Layer 3 of a small transformer language model trained on English Wikipedia (8 layers, counted from 0, width 128).
A neuron's activation on a vector x is SiLU(gate . x) times (in . x), where the dot is the dot product.

Input weights of the MLP neurons that the questions are about. A number n stands for n times 0.00076.
n13 gate: -155 -78 409 4 45 -110 -159 39 237 194 91 239 135 -111 108 -29 29 -23 -222 -69 -145 -11 23 149 143 0 29 150 124 -219 266 19 60 47 -15 -87 -40 94 -171 -22 -4 33 -89 -30 -191 -256 119 -14 76 -88 0 183 -199 -83 -116 216 -30 -4 -94 0 48 123 56 -36 -139 287 68 -94 11 -101 152 41 61 0 -42 88 -69 106 -82 -7 -122 -15 76 161 -123 39 18 -130 -53 120 -167 62 186 -209 -39 -30 104 43 40 -38 47 55 -183 -42 0 -26 111 52 36 193 -34 -59 218 203 -200 160 -127 -345 -41 -49 -4 -56 -97 150 73 39 11 -29
n19 gate: 27 -156 20 -105 -20 -35 60 374 -133 93 73 -128 -30 -4 -176 -183 -76 135 32 115 38 119 -115 153 135 -33 -84 8 -16 -120 134 -12 -4 -31 -138 46 -76 16 27 -80 74 -27 -47 -100 -126 -4 -153 185 169 -143 4 102 -431 30 -417 -28 -4 19 -182 137 -19 -138 0 -61 4 0 111 -24 -117 119 165 191 -152 -150 -111 47 -35 307 90 -16 -124 -54 -165 27 78 159 -31 -88 -19 0 112 4 -32 -77 -31 98 82 -168 31 28 -46 -62 -237 122 -227 255 243 125 68 184 -35 334 24 -144 135 -4 -77 68 140 142 16 -213 38 32 -226 -158 16 -125
n24 gate: -132 285 -13 -115 -13 76 -49 325 91 -93 33 -4 -86 -145 21 104 -8 -61 -142 -42 178 264 112 17 36 153 -199 -233 226 -42 -13 -209 98 -179 -83 -4 88 -13 217 -136 -25 -25 -13 96 -73 -128 69 190 -92 240 -333 54 4 -281 -46 -173 108 4 129 154 -287 -183 170 -108 -37 26 43 52 251 99 -77 -42 -66 -155 178 -118 105 174 73 63 240 -71 -234 -38 -269 -21 54 -4 151 82 -22 -67 -244 194 15 -136 -146 -37 33 -342 79 9 -4 -28 132 109 296 4 -240 86 90 -63 -151 123 191 -17 -150 190 -59 13 -9 -198 -49 -26 96 12 136 -297
n30 gate: -16 -101 -49 192 16 0 54 -27 -156 8 370 196 -23 -149 77 157 -47 -144 -67 39 286 87 -12 -323 143 -152 -47 228 -201 -111 -4 -81 35 -28 -75 -299 51 -200 39 16 -56 60 8 120 61 -76 -113 23 165 -83 -216 86 76 86 -162 159 41 -237 -309 44 -108 102 -50 63 70 -53 -187 82 -183 -321 32 4 275 -222 221 -8 -12 -160 -8 44 -99 28 -71 -79 65 -86 281 180 -89 -69 -62 12 214 48 -102 -32 133 118 32 -29 8 32 -45 88 82 8 -4 76 67 -19 109 -56 -122 -132 119 105 146 -98 148 4 -98 -167 230 196 -103 264 64 -141
n46 gate: -162 -133 383 147 -46 -86 -203 97 -16 173 106 -33 40 -4 -4 -239 186 -25 -138 45 -26 20 -207 92 109 -177 45 -126 -134 214 121 46 -148 -37 -102 -45 122 -143 228 8 50 -83 87 -85 63 162 159 114 60 -218 -20 -72 -33 -105 -94 99 76 41 -34 -138 41 -200 51 277 36 25 -240 135 -44 -88 142 -4 170 98 374 -58 -45 55 -129 -128 145 184 -151 168 -13 181 -213 162 -152 42 -81 140 -310 197 29 -170 -142 244 -106 68 -179 191 -25 55 -137 -166 35 -212 -170 -48 0 178 13 58 -225 -63 47 97 -319 -113 89 118 36 -135 -106 157 -8 -40
n83 gate: -87 129 182 176 -157 123 -68 112 -151 190 44 186 85 148 -22 70 -217 -91 210 236 178 -75 199 -358 126 -68 -17 -18 28 -31 116 -201 0 74 4 218 148 149 105 -216 -36 -231 -169 142 -284 76 -198 144 -234 154 -200 -177 -67 139 118 241 203 4 -122 193 -190 66 0 109 21 -14 -199 231 194 153 -31 93 9 -312 17 -9 128 -109 67 89 -160 -70 -158 -145 67 39 -162 -144 -184 -154 -32 119 -96 -123 -207 9 188 -44 -232 136 -367 18 -113 85 -87 91 46 -196 30 116 4 177 50 -183 0 31 -56 74 13 -54 41 41 -17 -45 320 310 196 -138
n190 gate: -62 110 128 -133 216 -63 -206 -37 -187 -254 -122 -128 -40 11 0 -173 -48 297 38 81 -124 -11 23 42 -43 168 -96 80 24 90 -134 -46 22 59 59 -100 15 238 -222 -117 -226 -75 15 -105 57 -42 240 36 -31 -60 -41 -11 0 -103 22 141 225 85 -31 8 -56 -26 -76 -178 87 77 -249 -150 -26 -19 46 -15 -125 104 -265 -4 123 -174 -137 101 27 208 52 7 -11 -18 -97 41 -51 415 81 52 -263 -235 10 45 -148 -7 -4 -169 -111 42 -92 -65 44 -27 231 -64 -250 98 84 -41 -134 -117 96 49 71 330 26 103 -119 -84 84 111 141 106 4 73
n205 gate: -33 -19 -19 47 68 -22 -72 92 -107 -146 -96 -249 -116 118 285 218 81 23 81 74 -67 -7 150 -80 8 -100 -140 -246 12 -97 -75 -125 164 -85 100 -15 33 92 193 250 -8 -117 -38 90 199 -167 133 -136 101 97 -30 -165 0 121 -134 -71 -42 45 -15 198 109 41 -169 -74 -62 -66 -81 100 216 142 -84 121 137 157 337 30 -164 19 38 -49 128 -60 -86 -60 11 -59 116 111 -229 62 50 -172 -15 71 -106 261 -61 -200 100 81 -52 -11 -126 -43 -125 -363 0 -68 66 197 168 -207 -84 72 42 0 -67 77 94 -222 88 -27 231 108 -130 88 30 -18
n263 gate: -56 54 74 -52 50 -8 -73 67 -137 155 -86 30 180 -280 -180 149 -19 12 106 173 -24 64 58 242 212 116 -183 -93 204 151 -88 -135 -4 -26 -135 -22 -221 109 -34 15 -119 69 183 -193 -19 -172 42 -160 118 216 -120 256 -133 -82 -98 48 -31 -68 -89 -31 -38 86 -153 -116 37 137 109 -117 108 384 85 -76 -183 132 11 23 98 -63 -154 -126 -83 169 275 -61 -23 37 -11 -224 59 -62 137 -80 39 27 -50 203 -212 -52 -19 -8 -202 -107 39 -18 63 -235 159 99 -15 -33 54 141 -155 119 -47 -15 -322 48 88 35 23 248 182 -117 -15 -26 69 71
n272 gate: 32 46 161 -4 -133 -131 -103 -72 36 12 373 157 -182 -166 116 129 363 76 92 268 -26 -41 -147 -96 108 -341 -113 46 -61 -147 22 258 -127 -106 -45 69 -12 -156 -179 -153 33 -219 37 -119 -21 -66 -75 8 -9 242 117 -236 -4 193 -57 43 151 73 -54 -346 -86 49 71 -106 196 68 55 -89 -44 96 -83 33 101 -192 271 -140 110 -51 33 305 -170 -45 -147 -307 29 172 98 -113 -56 105 4 -70 -102 107 33 -79 125 -53 -167 -76 268 -66 121 118 -20 -47 -13 153 -44 180 -242 62 50 137 -139 -137 172 101 45 34 80 -21 64 -177 12 0 37 125
n275 gate: -328 420 40 27 167 -112 -113 136 170 -130 133 -4 126 61 9 230 123 121 174 249 -43 -52 200 -79 -137 -174 166 40 73 30 -9 -92 76 150 -69 -17 351 160 -4 -153 -61 -35 -35 -103 -217 -206 -132 -50 81 216 60 -199 -4 -102 -133 86 -49 -34 75 110 26 17 -204 -107 80 -62 40 27 38 159 79 70 17 -168 216 -209 -104 -232 -163 35 36 52 198 -138 9 313 -47 73 -13 40 -220 268 -9 -52 -372 4 62 193 -133 178 -116 70 31 50 -212 -4 -150 -135 -13 93 194 9 89 240 -85 -237 54 132 -13 -27 -4 137 216 -129 163 -148 -22 -314
n303 gate: -27 -70 -32 28 39 -31 4 -389 -57 158 4 35 -190 59 -90 141 114 143 76 149 111 -231 -206 114 122 15 -30 257 -106 15 -203 -125 -71 -8 61 -19 248 20 -142 -144 -66 93 331 40 213 31 -4 174 -28 -15 -15 109 -275 53 84 -69 8 127 -12 8 43 -27 -71 -54 49 12 16 159 -204 154 98 129 80 -4 274 186 -139 -40 227 50 92 -19 92 -278 114 83 8 -15 -221 -56 108 -96 32 120 58 -137 -90 -187 264 8 -76 58 -35 -48 185 -139 -28 90 -30 -83 -157 -140 -138 -74 -8 -125 -138 -102 109 79 -67 -138 -23 182 46 -249 -311 -19
n13 in: 14 -50 -15 -266 69 57 -41 -80 -10 -100 63 -64 -179 -18 83 -102 53 -136 -100 -71 42 35 -289 108 -75 3 -323 -120 -154 -75 90 25 -48 141 53 -14 60 -29 -187 -77 76 36 58 -44 175 11 -47 58 303 -164 32 -31 -7 49 -223 -142 25 -81 33 261 36 -11 -27 159 -10 -22 73 -249 52 179 -22 111 137 -60 -61 240 -163 169 -43 -61 -18 -110 78 -25 7 -56 -85 -112 66 -113 22 -7 22 -39 -180 -104 127 310 4 88 173 50 40 24 143 -66 329 32 221 111 -101 150 -179 -187 158 98 -56 25 122 146 -26 7 87 99 -113 28 -162 -119
n19 in: 126 73 -78 24 88 23 -135 55 11 -132 11 -137 -33 -61 -8 -22 -148 -97 -194 15 -71 83 -70 11 68 -101 -145 -4 -40 83 -325 -203 -92 105 149 -123 -90 8 26 26 30 145 -72 12 254 0 134 -58 -31 -60 171 -111 -8 -126 -60 206 96 34 23 81 -125 0 207 112 -95 -117 -70 179 210 -46 73 -251 141 -308 220 -174 49 62 -34 106 -86 26 105 -15 -138 218 -11 93 147 -43 -305 42 23 -75 84 -4 -58 269 101 -136 -164 210 46 -123 133 -8 -67 -168 145 312 107 57 -89 141 -19 165 -135 82 -19 -19 -43 -181 -115 174 22 26 -338 -100
n24 in: -29 81 178 -200 -219 135 102 -36 108 4 -101 383 88 19 219 -76 76 264 -236 109 -125 -15 -26 -85 19 -42 141 -64 -8 -48 -173 7 252 -127 -25 14 29 105 243 -29 52 33 -11 -72 -82 -207 67 53 133 135 29 -97 107 -18 258 -19 67 58 82 22 140 -214 190 -51 32 68 -83 -64 219 86 -74 -207 231 -51 4 40 -244 45 -89 132 -68 -200 -156 -55 19 50 36 -105 75 38 155 -99 -4 -165 -62 222 -26 11 -65 11 -98 -22 -120 -74 -219 -64 146 -81 86 210 71 11 49 11 -109 -56 -61 241 -52 105 71 -206 -86 -4 -47 43 111 -111
n30 in: 188 128 -332 -100 116 4 -41 183 -109 -180 114 108 -129 12 -15 -8 86 -83 -96 -15 -31 99 -216 16 210 66 94 -227 8 80 -245 175 -41 87 -27 0 -155 -161 19 -319 -162 -201 -19 -52 -109 -43 4 7 -131 -15 0 -11 15 101 -64 137 -39 110 43 190 157 53 59 -49 -74 -95 121 -59 64 90 -12 -54 117 -183 132 -81 152 -237 132 4 -202 -247 -133 -11 431 -127 -38 -136 149 -134 12 27 146 -103 -20 62 -31 189 -99 110 0 -170 -144 117 94 32 -36 66 207 -168 260 -19 4 -143 98 -47 -132 98 212 172 153 8 -180 102 156 34 58 4
n46 in: 39 -130 93 210 18 89 290 -4 -196 -14 14 -238 100 51 105 127 -32 -92 -191 -25 61 107 -106 105 155 -243 -21 -18 -83 -211 -26 -113 -104 -131 -53 18 -159 290 92 137 33 40 -51 141 -11 90 -62 -96 -41 114 67 -98 223 -49 216 -15 -95 -39 271 36 154 -166 -141 -18 -206 74 0 44 25 -84 -36 278 123 75 62 76 -50 -81 36 36 134 -14 11 100 4 56 11 -11 42 -143 52 -72 -170 132 -57 -18 -164 -46 -170 0 11 -65 -69 148 -74 -59 116 -202 42 21 -156 180 190 -267 15 4 -75 -42 -94 -110 -51 -146 200 103 -270 45 -61 60
n83 in: 162 116 48 -205 13 21 188 -37 212 72 -8 -188 98 -228 52 150 250 -262 67 -88 -76 -173 -274 -327 67 -101 63 391 -268 -89 -94 -56 -156 38 117 360 4 70 181 4 4 205 68 31 -35 -321 -108 97 -88 220 -25 99 -179 17 -122 267 4 -156 -208 -241 -153 21 -49 260 107 284 -48 -31 -245 -91 9 -205 155 177 4 -47 13 0 56 17 -22 -126 151 -241 -125 33 -126 -67 128 65 66 -4 31 -131 -19 4 198 101 4 -209 -138 128 61 264 29 57 22 43 -92 -33 -215 72 -74 21 83 194 -120 142 13 160 -109 39 29 17 -147 -8 -9 150
n190 in: -211 -15 -27 113 -64 81 32 -134 29 -260 66 -153 133 -38 -300 -11 160 69 38 -73 -10 -210 217 71 -168 -308 -179 -53 141 -67 148 173 -155 -66 11 -103 165 61 217 29 -239 -172 45 -31 -106 -79 -106 -185 208 22 -157 127 -67 -113 22 -23 -64 -22 -102 -49 56 22 107 -66 43 57 182 -8 54 -15 245 -161 139 70 -188 -63 59 73 -68 33 12 4 224 -15 -173 -62 -29 -40 169 164 288 67 -38 -159 89 -49 87 234 -118 23 -95 -180 -49 110 47 61 -35 -79 11 -7 68 212 4 -194 -46 -23 132 171 179 64 -49 -61 -127 11 44 72 243 -55
n205 in: 150 -103 -135 -186 -129 -40 -49 14 103 -134 -39 18 -56 -59 -147 64 -110 49 30 -90 52 -32 108 -81 -61 -94 107 -215 134 148 274 -51 14 68 32 32 183 0 -72 -135 132 121 80 -90 26 -227 92 -14 83 43 -43 209 55 28 111 103 52 54 181 110 -269 75 -324 90 -116 -90 -48 -93 131 178 -114 44 -107 -68 -59 189 -36 60 -81 393 -128 126 198 -199 298 50 43 -36 74 -197 135 -120 82 199 -112 -84 7 72 -18 -82 39 139 48 -7 -234 -101 -27 88 -29 64 -133 -25 59 -106 108 40 190 39 58 118 -138 74 99 -86 148 -195 -62 60
n263 in: -87 23 100 45 -39 35 -56 -170 91 -19 96 113 -101 286 -172 27 -38 -112 -199 -176 209 -146 -48 12 12 -178 -30 63 -16 -251 -277 240 -64 222 268 -138 -11 99 -50 8 39 -109 78 40 -40 110 31 111 173 162 225 -87 86 -103 42 -138 138 -31 -95 -106 -128 8 -164 -57 -72 215 4 68 178 32 -200 20 19 142 26 35 -93 -8 141 -58 112 150 -169 -50 -138 -151 85 -65 56 -274 -292 93 0 -35 -34 31 47 -34 -54 -40 -11 -78 -122 -89 190 12 203 -156 -34 -34 -90 66 321 94 -159 -4 -77 -232 -156 -202 187 103 330 -8 -85 147 101 87
n272 in: 179 16 -111 287 0 20 65 -85 39 -353 98 191 -123 48 92 -8 -27 -245 111 -8 -46 205 -281 -229 46 91 -117 -150 -67 4 -104 24 -65 -63 130 -20 79 163 -71 -381 -88 32 -88 82 -20 -104 331 4 107 127 117 -39 -375 -218 -98 33 182 43 150 226 -8 55 -84 -94 -50 78 -24 245 74 -450 32 -116 51 -43 61 -100 -95 -37 129 -48 119 -75 -126 24 20 78 79 94 -4 -175 -90 127 148 48 63 72 97 67 28 57 12 -100 -24 57 -66 -65 -54 -144 203 -189 -109 -24 81 60 359 -246 -91 117 -16 89 -45 40 -132 73 -24 15 -48 -105
n275 in: -165 81 -4 260 -43 -155 316 -21 16 38 87 -101 -32 -136 59 87 21 -147 149 50 -358 476 -60 -38 -44 68 66 -77 -88 159 -93 98 29 -54 -42 79 141 82 -283 -99 -8 -80 118 -65 30 -64 -81 -241 0 -17 -91 -320 -228 4 -179 57 -223 113 -163 -111 -168 125 -170 -241 8 13 -86 -160 -37 69 -55 42 145 150 76 169 -263 -17 -115 -97 -52 58 -8 -67 -115 103 21 116 -33 52 -143 273 -13 -126 137 -293 98 -50 71 311 8 -47 94 189 173 22 -106 -17 41 -110 107 17 52 97 -17 30 -150 -198 -30 120 99 26 275 -121 162 -16 -355 -49
n303 in: -110 -66 -179 65 -70 -123 143 67 0 127 -107 -193 -52 -304 124 160 -75 11 17 125 19 -47 -56 -81 -145 28 142 33 30 -47 34 -51 -151 111 -61 229 -54 26 233 -124 -84 69 -33 41 70 58 18 218 -158 -144 -71 -152 -145 -35 54 -133 -44 4 162 -176 0 107 -28 -79 -113 -160 19 175 -194 48 455 -55 146 147 211 40 -140 -56 -99 -54 -30 -61 115 -180 59 95 72 -185 98 -163 60 -43 217 -69 150 40 268 111 14 4 68 -142 -92 187 -4 119 -201 -47 -11 -21 -173 -36 -85 120 22 -195 30 -114 -44 37 96 -26 18 145 -104 -42 -124 -82

Each question shows a token from some text and the vector x that enters the MLP there. A number n stands for n times 0.011.

"6": 69 -117 -17 137 -75 142 10 -94 -149 3 -30 -44 14 -12 140 -21 -85 18 -17 -132 -59 -74 -77 84 86 84 -11 -14 4 -3 125 54 73 30 43 -222 -50 37 51 -10 97 63 -31 -88 4 -66 -12 71 17 27 -63 82 153 7 -20 -181 88 -15 28 -166 92 -36 80 -133 -68 -113 43 -56 -1 55 84 84 149 3 -107 47 -1 78 -87 76 -103 100 -69 38 117 87 83 63 -34 -99 -24 -40 -6 50 -53 -55 -96 78 16 121 -56 82 -79 -56 -30 -13 20 72 66 -53 -169 147 -164 115 122 99 -32 -118 140 160 -137 -47 98 -130 -249 57 -5 102
The most active neuron and its activation: n83, at about 0.28

"men": 31 -67 183 -59 -67 80 -151 20 0 -108 -16 85 74 -2 -87 18 14 -76 -1 -225 27 -100 -40 25 -155 -118 43 -80 11 -64 198 121 -33 74 54 -35 -58 -38 -41 95 -88 64 -23 -43 14 100 60 -26 20 -62 -52 -123 -44 56 40 12 -48 -49 10 -45 -5 200 -69 162 -4 6 -37 -166 -198 100 -8 -61 -50 66 -84 81 -55 20 24 94 52 31 -83 -8 20 21 145 50 225 -33 204 105 -30 70 -132 -177 107 2 127 -2 -7 29 -89 -84 65 111 103 106 -12 -98 -20 -130 56 38 -67 67 23 61 -25 47 -55 47 -32 -5 -62 -40 33 71
The neuron with the highest activation: n13

"–": -10 -17 -153 65 14 24 -37 133 -6 -45 13 90 40 -89 91 87 29 -9 -140 -111 -138 -76 -138 -35 -48 -78 4 -120 -144 13 2 -11 -39 -16 -36 53 -15 10 32 -147 136 -36 -9 -178 157 63 -21 40 81 14 50 21 -74 66 94 -208 109 114 -19 -126 113 194 -35 69 115 -60 -25 144 39 -158 -10 4 -68 40 -95 49 -24 66 52 -18 103 -44 -118 82 24 -64 -7 -126 -2 -15 -19 -11 -9 66 86 -22 74 -62 26 -105 125 -26 -23 131 36 45 30 192 54 -12 -112 72 9 3 -28 33 -51 95 -59 145 -76 3 -24 -84 -252 -11 67 119
The most active neuron and its activation: n272, at about 2.9

"ap": 160 -18 -16 43 74 -101 -40 -73 68 103 112 -156 38 161 188 -32 -65 -25 38 144 122 -33 178 -22 -152 -13 -45 36 -23 -3 174 3 55 -27 -16 26 -66 41 -21 81 64 35 -135 8 -221 77 29 7 -111 -71 -121 85 -24 -79 41 -31 23 -116 74 -75 65 -59 23 -102 -10 -36 42 97 72 -37 -72 -52 -12 21 -129 42 -135 -50 -100 -124 -50 -43 38 -10 -21 -136 36 -130 -12 -57 100 -35 2 -24 16 110 7 -70 -35 126 -74 -26 8 -13 -226 59 3 116 3 33 103 -26 -23 -21 187 134 -21 47 -182 -147 33 192 30 78 18 -34 -34 118
The most active neuron and its activation: n30, at about 0.41

" their": -11 -31 124 95 -91 -48 11 -30 40 -50 48 -44 -46 -34 -47 91 -43 -95 -24 -81 -89 16 -95 11 -120 18 27 12 -18 -70 1 -43 47 -22 147 32 -95 -27 16 -23 12 9 65 81 168 -66 -57 -83 20 84 78 -108 -157 35 6 12 25 69 18 -1 3 6 -101 -22 436 120 38 -7 115 40 -14 -11 -140 69 -274 -64 -40 78 7 57 27 69 0 -68 -9 -85 53 -17 156 -49 -3 -71 13 59 33 40 117 -86 -33 106 15 24 25 -143 50 10 24 51 -87 -69 54 108 13 33 8 -6 108 46 18 -30 68 20 28 -77 -73 -168 -92 -11
The neuron with the highest activation: n263

" as": 3 9 -116 157 108 -32 -152 -102 -19 0 22 116 5 -44 -106 -79 -7 -165 -137 47 -125 -57 53 -21 -97 -95 126 -40 -71 182 118 -6 -26 -73 -19 4 82 -57 -41 88 23 92 20 77 22 16 59 -66 -30 11 55 36 -173 109 24 -3 -14 -99 92 109 47 67 -26 134 178 -65 -51 -188 -83 -63 -50 -24 32 -104 -124 -13 -39 135 17 -36 -6 -134 -24 7 51 4 10 141 146 90 -66 -15 57 -45 146 64 7 114 62 58 23 17 94 36 -88 -14 -86 48 67 48 61 -53 132 12 -46 4 40 67 -98 -41 -67 18 35 -20 -173 -99 -89 -62
The neuron with the highest activation: n263

" ": -51 65 25 -34 -30 79 235 -7 10 -84 67 -129 33 -282 -15 46 -33 -26 -47 -156 -81 -14 -38 -23 22 165 -117 15 -72 -42 19 -153 -84 -3 1 40 45 -36 7 48 83 7 90 -72 101 85 -95 -20 43 47 99 66 -142 40 -14 -9 -58 199 19 21 -25 98 157 130 -7 -124 19 -22 -33 -59 -32 -127 -85 85 -300 29 -28 -86 62 79 -48 0 -8 -60 95 126 -23 70 -13 -35 -13 -123 127 -73 13 -51 -36 -19 -103 53 41 18 196 -9 65 -29 23 -68 33 5 111 -112 -55 -61 52 59 -10 81 61 -12 102 54 -27 65 -88 -113 41 41
The most active neuron and its activation: n24, at about 0.18

"a": 85 43 -118 -152 -5 49 -25 15 -148 -136 53 9 -74 27 -41 95 -142 -39 -31 -93 23 91 56 -108 -40 88 64 -66 -25 154 -90 53 -131 143 -18 55 83 88 -139 10 41 -24 112 39 43 66 -151 -168 36 0 151 -120 13 -29 -106 -32 -23 -95 69 43 87 -15 -58 -78 273 -83 139 72 2 55 -68 -146 21 10 14 -121 69 -11 -65 48 -118 161 0 -82 -42 -69 70 133 50 185 -18 -68 4 -12 -57 19 -35 -21 119 68 114 -98 35 22 -23 -16 5 -8 6 -41 -139 -31 -5 34 105 59 67 -87 88 2 120 -86 69 10 -13 -186 -71 56
The most active neuron and its activation: n275, at about 1

"str": -129 112 -61 103 -76 -42 -40 10 -78 -78 -62 71 60 -12 71 -114 98 -222 -8 17 -4 -17 -242 33 181 59 231 -11 6 -33 -104 -22 24 168 40 115 -45 -93 72 -141 82 -68 16 85 113 109 -70 63 -51 -79 52 40 62 46 26 118 141 -130 -114 63 -39 37 -34 43 -14 -81 -34 -32 -109 64 -59 -184 -25 -51 35 -6 101 15 -176 176 7 31 78 10 105 -21 -121 -107 67 -215 147 -42 6 61 -80 -33 -2 92 76 4 -23 3 -47 50 -154 -24 82 -81 112 81 100 26 30 -138 -119 93 -8 -116 -3 115 92 -39 26 84 -72 45 70 -133
The neuron with the highest activation: n30

"ain": 12 -29 -99 -64 -75 17 -133 73 -22 18 182 54 -33 -25 7 -151 51 43 15 -98 -87 29 -60 -31 90 32 127 -69 -62 -29 -51 -204 -31 71 69 120 -18 -119 8 138 73 -48 50 31 -60 -4 33 -31 5 52 -23 -84 -69 -120 10 131 35 95 -4 -9 -118 -60 29 -6 24 17 55 -216 180 -220 -30 -1 79 63 131 78 -101 80 -171 -75 -104 -49 66 10 -88 -6 1 118 -6 124 187 91 102 122 -13 114 -56 -17 21 -108 -164 -61 -165 15 -47 -12 -27 -6 46 99 -11 118 -39 -101 38 131 101 56 -145 -5 85 -84 55 20 -84 -6 184 43
The neuron with the highest activation: n24

" used": 100 87 127 72 62 88 -2 8 -62 80 54 61 26 -22 -66 -65 -167 43 -180 -103 -109 -151 -77 -76 -96 -89 115 30 -150 22 -108 -29 92 -48 94 99 87 12 131 180 -36 43 -81 16 -62 1 -91 -96 118 -26 -27 48 -81 -48 -19 -202 5 -16 65 50 -44 21 -145 140 7 -10 27 -150 22 99 -7 -125 -143 78 -111 50 53 62 36 -8 71 -19 28 96 -36 42 77 272 114 59 44 2 -1 17 8 22 -83 -16 40 -85 -63 -15 1 -61 -69 219 53 -24 66 -11 -52 -22 93 -65 109 -92 -54 -3 -30 13 -38 -47 169 18 -90 -64 -57 1
The most active neuron and its activation: n30, at about 0.46

" was": 34 47 -140 105 -90 -122 -164 -91 0 78 -178 -12 29 -29 -80 5 31 -167 -115 -43 -48 -111 144 -94 28 61 -71 109 -68 136 88 15 -64 9 41 50 97 90 114 42 -53 18 -117 39 74 26 -9 67 9 69 -50 7 -22 10 -160 15 -23 14 31 38 -138 122 -58 -8 42 -124 71 112 -14 19 132 43 -42 36 -38 1 35 56 69 64 -58 -1 -38 -50 116 16 -101 88 47 199 71 11 29 -17 133 20 16 -70 49 -174 14 41 178 -141 -14 4 -6 -48 -28 -146 48 -117 102 162 -104 152 -6 -13 29 75 -22 -140 187 -3 -111 -152 -171 -69
Which two neurons fire most, strongest first? n303, n46

" Sp": -54 -81 52 51 43 36 61 64 -120 -32 -54 -28 51 6 -29 -72 -15 -161 27 17 183 -8 -99 -38 35 -41 3 114 36 -60 215 42 6 28 6 -19 -30 -11 112 36 2 33 19 30 32 -131 -89 -135 11 -12 1 37 166 37 29 47 -41 131 28 -40 44 14 -51 44 -69 -37 -44 -48 21 90 -24 -87 -16 79 28 85 -111 -93 -119 110 -30 -71 132 110 181 -28 -93 18 85 -13 28 -172 -68 -18 -41 -53 -45 68 -84 -39 32 122 74 106 -78 -83 110 128 119 -65 -1 93 -59 -181 82 63 -3 9 -80 -131 -96 -84 -42 148 -61 -95 -145 -162
Which three neurons fire most, strongest first? n46, n272, n275

" P": -124 -117 -37 -8 -15 50 50 32 -13 -68 -41 -50 32 31 -66 38 126 -142 -43 -66 250 -122 49 32 87 -30 71 2 81 -50 69 97 -50 33 -80 14 -49 -31 -15 116 99 48 -75 37 65 35 72 -55 10 65 6 -45 -119 -66 35 8 43 108 11 -32 58 -176 23 2 57 -26 -71 62 64 -5 -30 -165 -118 208 33 42 -25 -123 78 -126 -8 -20 58 87 -24 -103 -198 100 -39 -59 21 11 68 83 -14 31 -75 -25 -39 -6 94 41 -22 0 -64 36 42 -38 7 -69 36 -18 12 -90 53 24 -16 26 -3 41 -46 -15 -17 4 -55 -145 -52 55
The neuron with the highest activation: n46

" in": 9 112 113 122 34 142 -104 42 -37 -54 14 38 -51 -74 8 -4 29 -2 -169 29 -163 -125 121 68 -170 42 109 27 49 -19 -12 -43 -82 -45 -25 -40 66 48 -43 118 -105 63 -69 -85 96 50 6 -90 -51 18 -27 -118 -41 40 42 45 -25 -76 3 64 43 88 -76 -41 52 -159 76 -62 -10 -5 71 58 35 -57 -284 53 -17 28 62 -71 -5 -25 164 16 102 -71 -123 66 139 -7 -13 -45 91 -33 169 29 91 24 -177 54 39 73 109 -46 48 -13 111 -22 82 55 -49 -103 76 -16 -1 -48 -42 47 1 52 73 29 -30 39 -135 -21 -69 -69
Which three neurons fire most, strongest first? n190, n13, n83

"ry": 46 231 -92 -9 -64 -12 -121 -4 30 30 21 58 -88 14 125 -26 -1 -152 -212 -129 -109 42 -200 -150 -8 25 101 106 -101 21 -29 99 -87 -39 159 -122 13 -85 20 15 -99 -9 58 -38 -45 68 17 14 -62 -49 47 -133 10 -136 -55 -123 -133 140 43 -2 44 76 42 37 -93 -52 58 101 -99 8 -21 -12 132 93 -28 -48 -28 -9 -64 25 80 119 -95 147 73 33 191 26 15 -30 -50 -4 -61 40 -33 -146 1 -42 24 39 -66 -40 -13 -111 76 95 -14 8 195 -9 76 73 40 144 20 -35 41 -49 17 50 115 116 177 32 -50 -15 63 -73
The neuron with the highest activation: n30

"j": -6 41 -82 -90 -48 16 -117 -75 -63 6 -160 182 140 -63 -50 45 -35 -138 -46 -179 104 -111 -197 121 -70 156 -91 -110 -79 -54 -4 -61 -69 -8 41 -60 -72 -58 0 120 -100 -46 30 -57 160 93 -66 135 24 -114 97 -34 -92 23 -22 -17 6 87 -3 40 141 137 -137 10 59 -9 26 -61 -149 59 69 -26 45 19 -17 15 -16 -68 -129 76 10 -31 33 -43 71 -49 82 -50 84 -17 56 27 -85 28 -13 98 -125 166 33 18 69 23 -19 104 -133 35 85 70 201 -28 -81 83 -72 -108 35 -82 13 33 74 77 186 14 -13 26 -82 -33 3 48
Which two neurons fire most, strongest first? n303, n275

" No": -8 -62 81 43 -112 -15 26 6 38 -52 15 -3 134 112 -9 7 96 39 21 -152 22 -107 -63 -113 177 -20 78 221 57 27 21 -46 14 30 34 0 -7 177 -124 84 175 -170 -36 -139 106 -42 98 -168 10 18 93 -9 -80 -146 103 -81 -43 113 -31 -37 -23 52 118 -87 62 124 61 7 29 -85 -56 -130 24 -30 -88 78 -61 -27 77 50 -80 -71 -77 0 -31 7 82 105 17 48 -165 -141 27 -6 -61 -104 99 -96 63 141 101 8 51 115 -110 84 -264 1 67 -16 -26 -172 60 -63 -55 53 63 13 71 -31 27 -112 89 -64 -9 -223 137 -4
The neuron with the highest activation: n272

"7": -12 -34 -160 15 4 35 6 -133 -106 1 -137 37 93 -10 27 -25 -2 -135 -155 -92 -114 -113 -49 26 101 44 -19 -13 -59 18 98 136 -41 -14 41 30 -30 -3 -82 79 63 51 -22 -145 88 22 -19 92 73 -41 -56 19 31 -31 -106 -161 -67 112 -175 76 116 125 41 32 166 -15 -43 -65 -3 47 -18 140 36 -59 81 105 -135 319 22 -63 -5 108 -108 94 35 32 -21 -14 18 -91 31 -13 87 -61 -141 66 44 39 -42 99 109 34 -46 -3 -42 -150 192 1 137 -7 -113 -15 -34 -41 53 20 165 -108 19 141 19 39 124 -87 -127 0 12 -43
The most active neuron and its activation: n13, at about 1.7

" particularly": 2 104 -120 82 88 229 -26 5 -45 11 84 -156 89 -123 -38 -90 -28 -17 -117 -3 -156 -123 107 137 102 -16 46 9 -54 13 -9 -141 12 153 80 11 54 -48 44 71 126 30 33 25 -55 29 -18 -198 -27 -43 -77 -47 -86 72 -75 63 28 -76 27 165 44 -80 -90 -90 27 0 17 -174 33 25 47 -42 -76 64 -61 -77 40 71 22 41 -10 -83 -19 22 8 99 -4 88 179 72 165 51 -19 32 57 -14 -48 -84 -42 102 27 13 -118 -22 -143 62 55 76 41 -67 171 121 -22 -52 80 -27 58 -1 -10 -149 -36 -68 57 15 -42 -192 -73 67
Which two neurons fire most, strongest first? n19, n190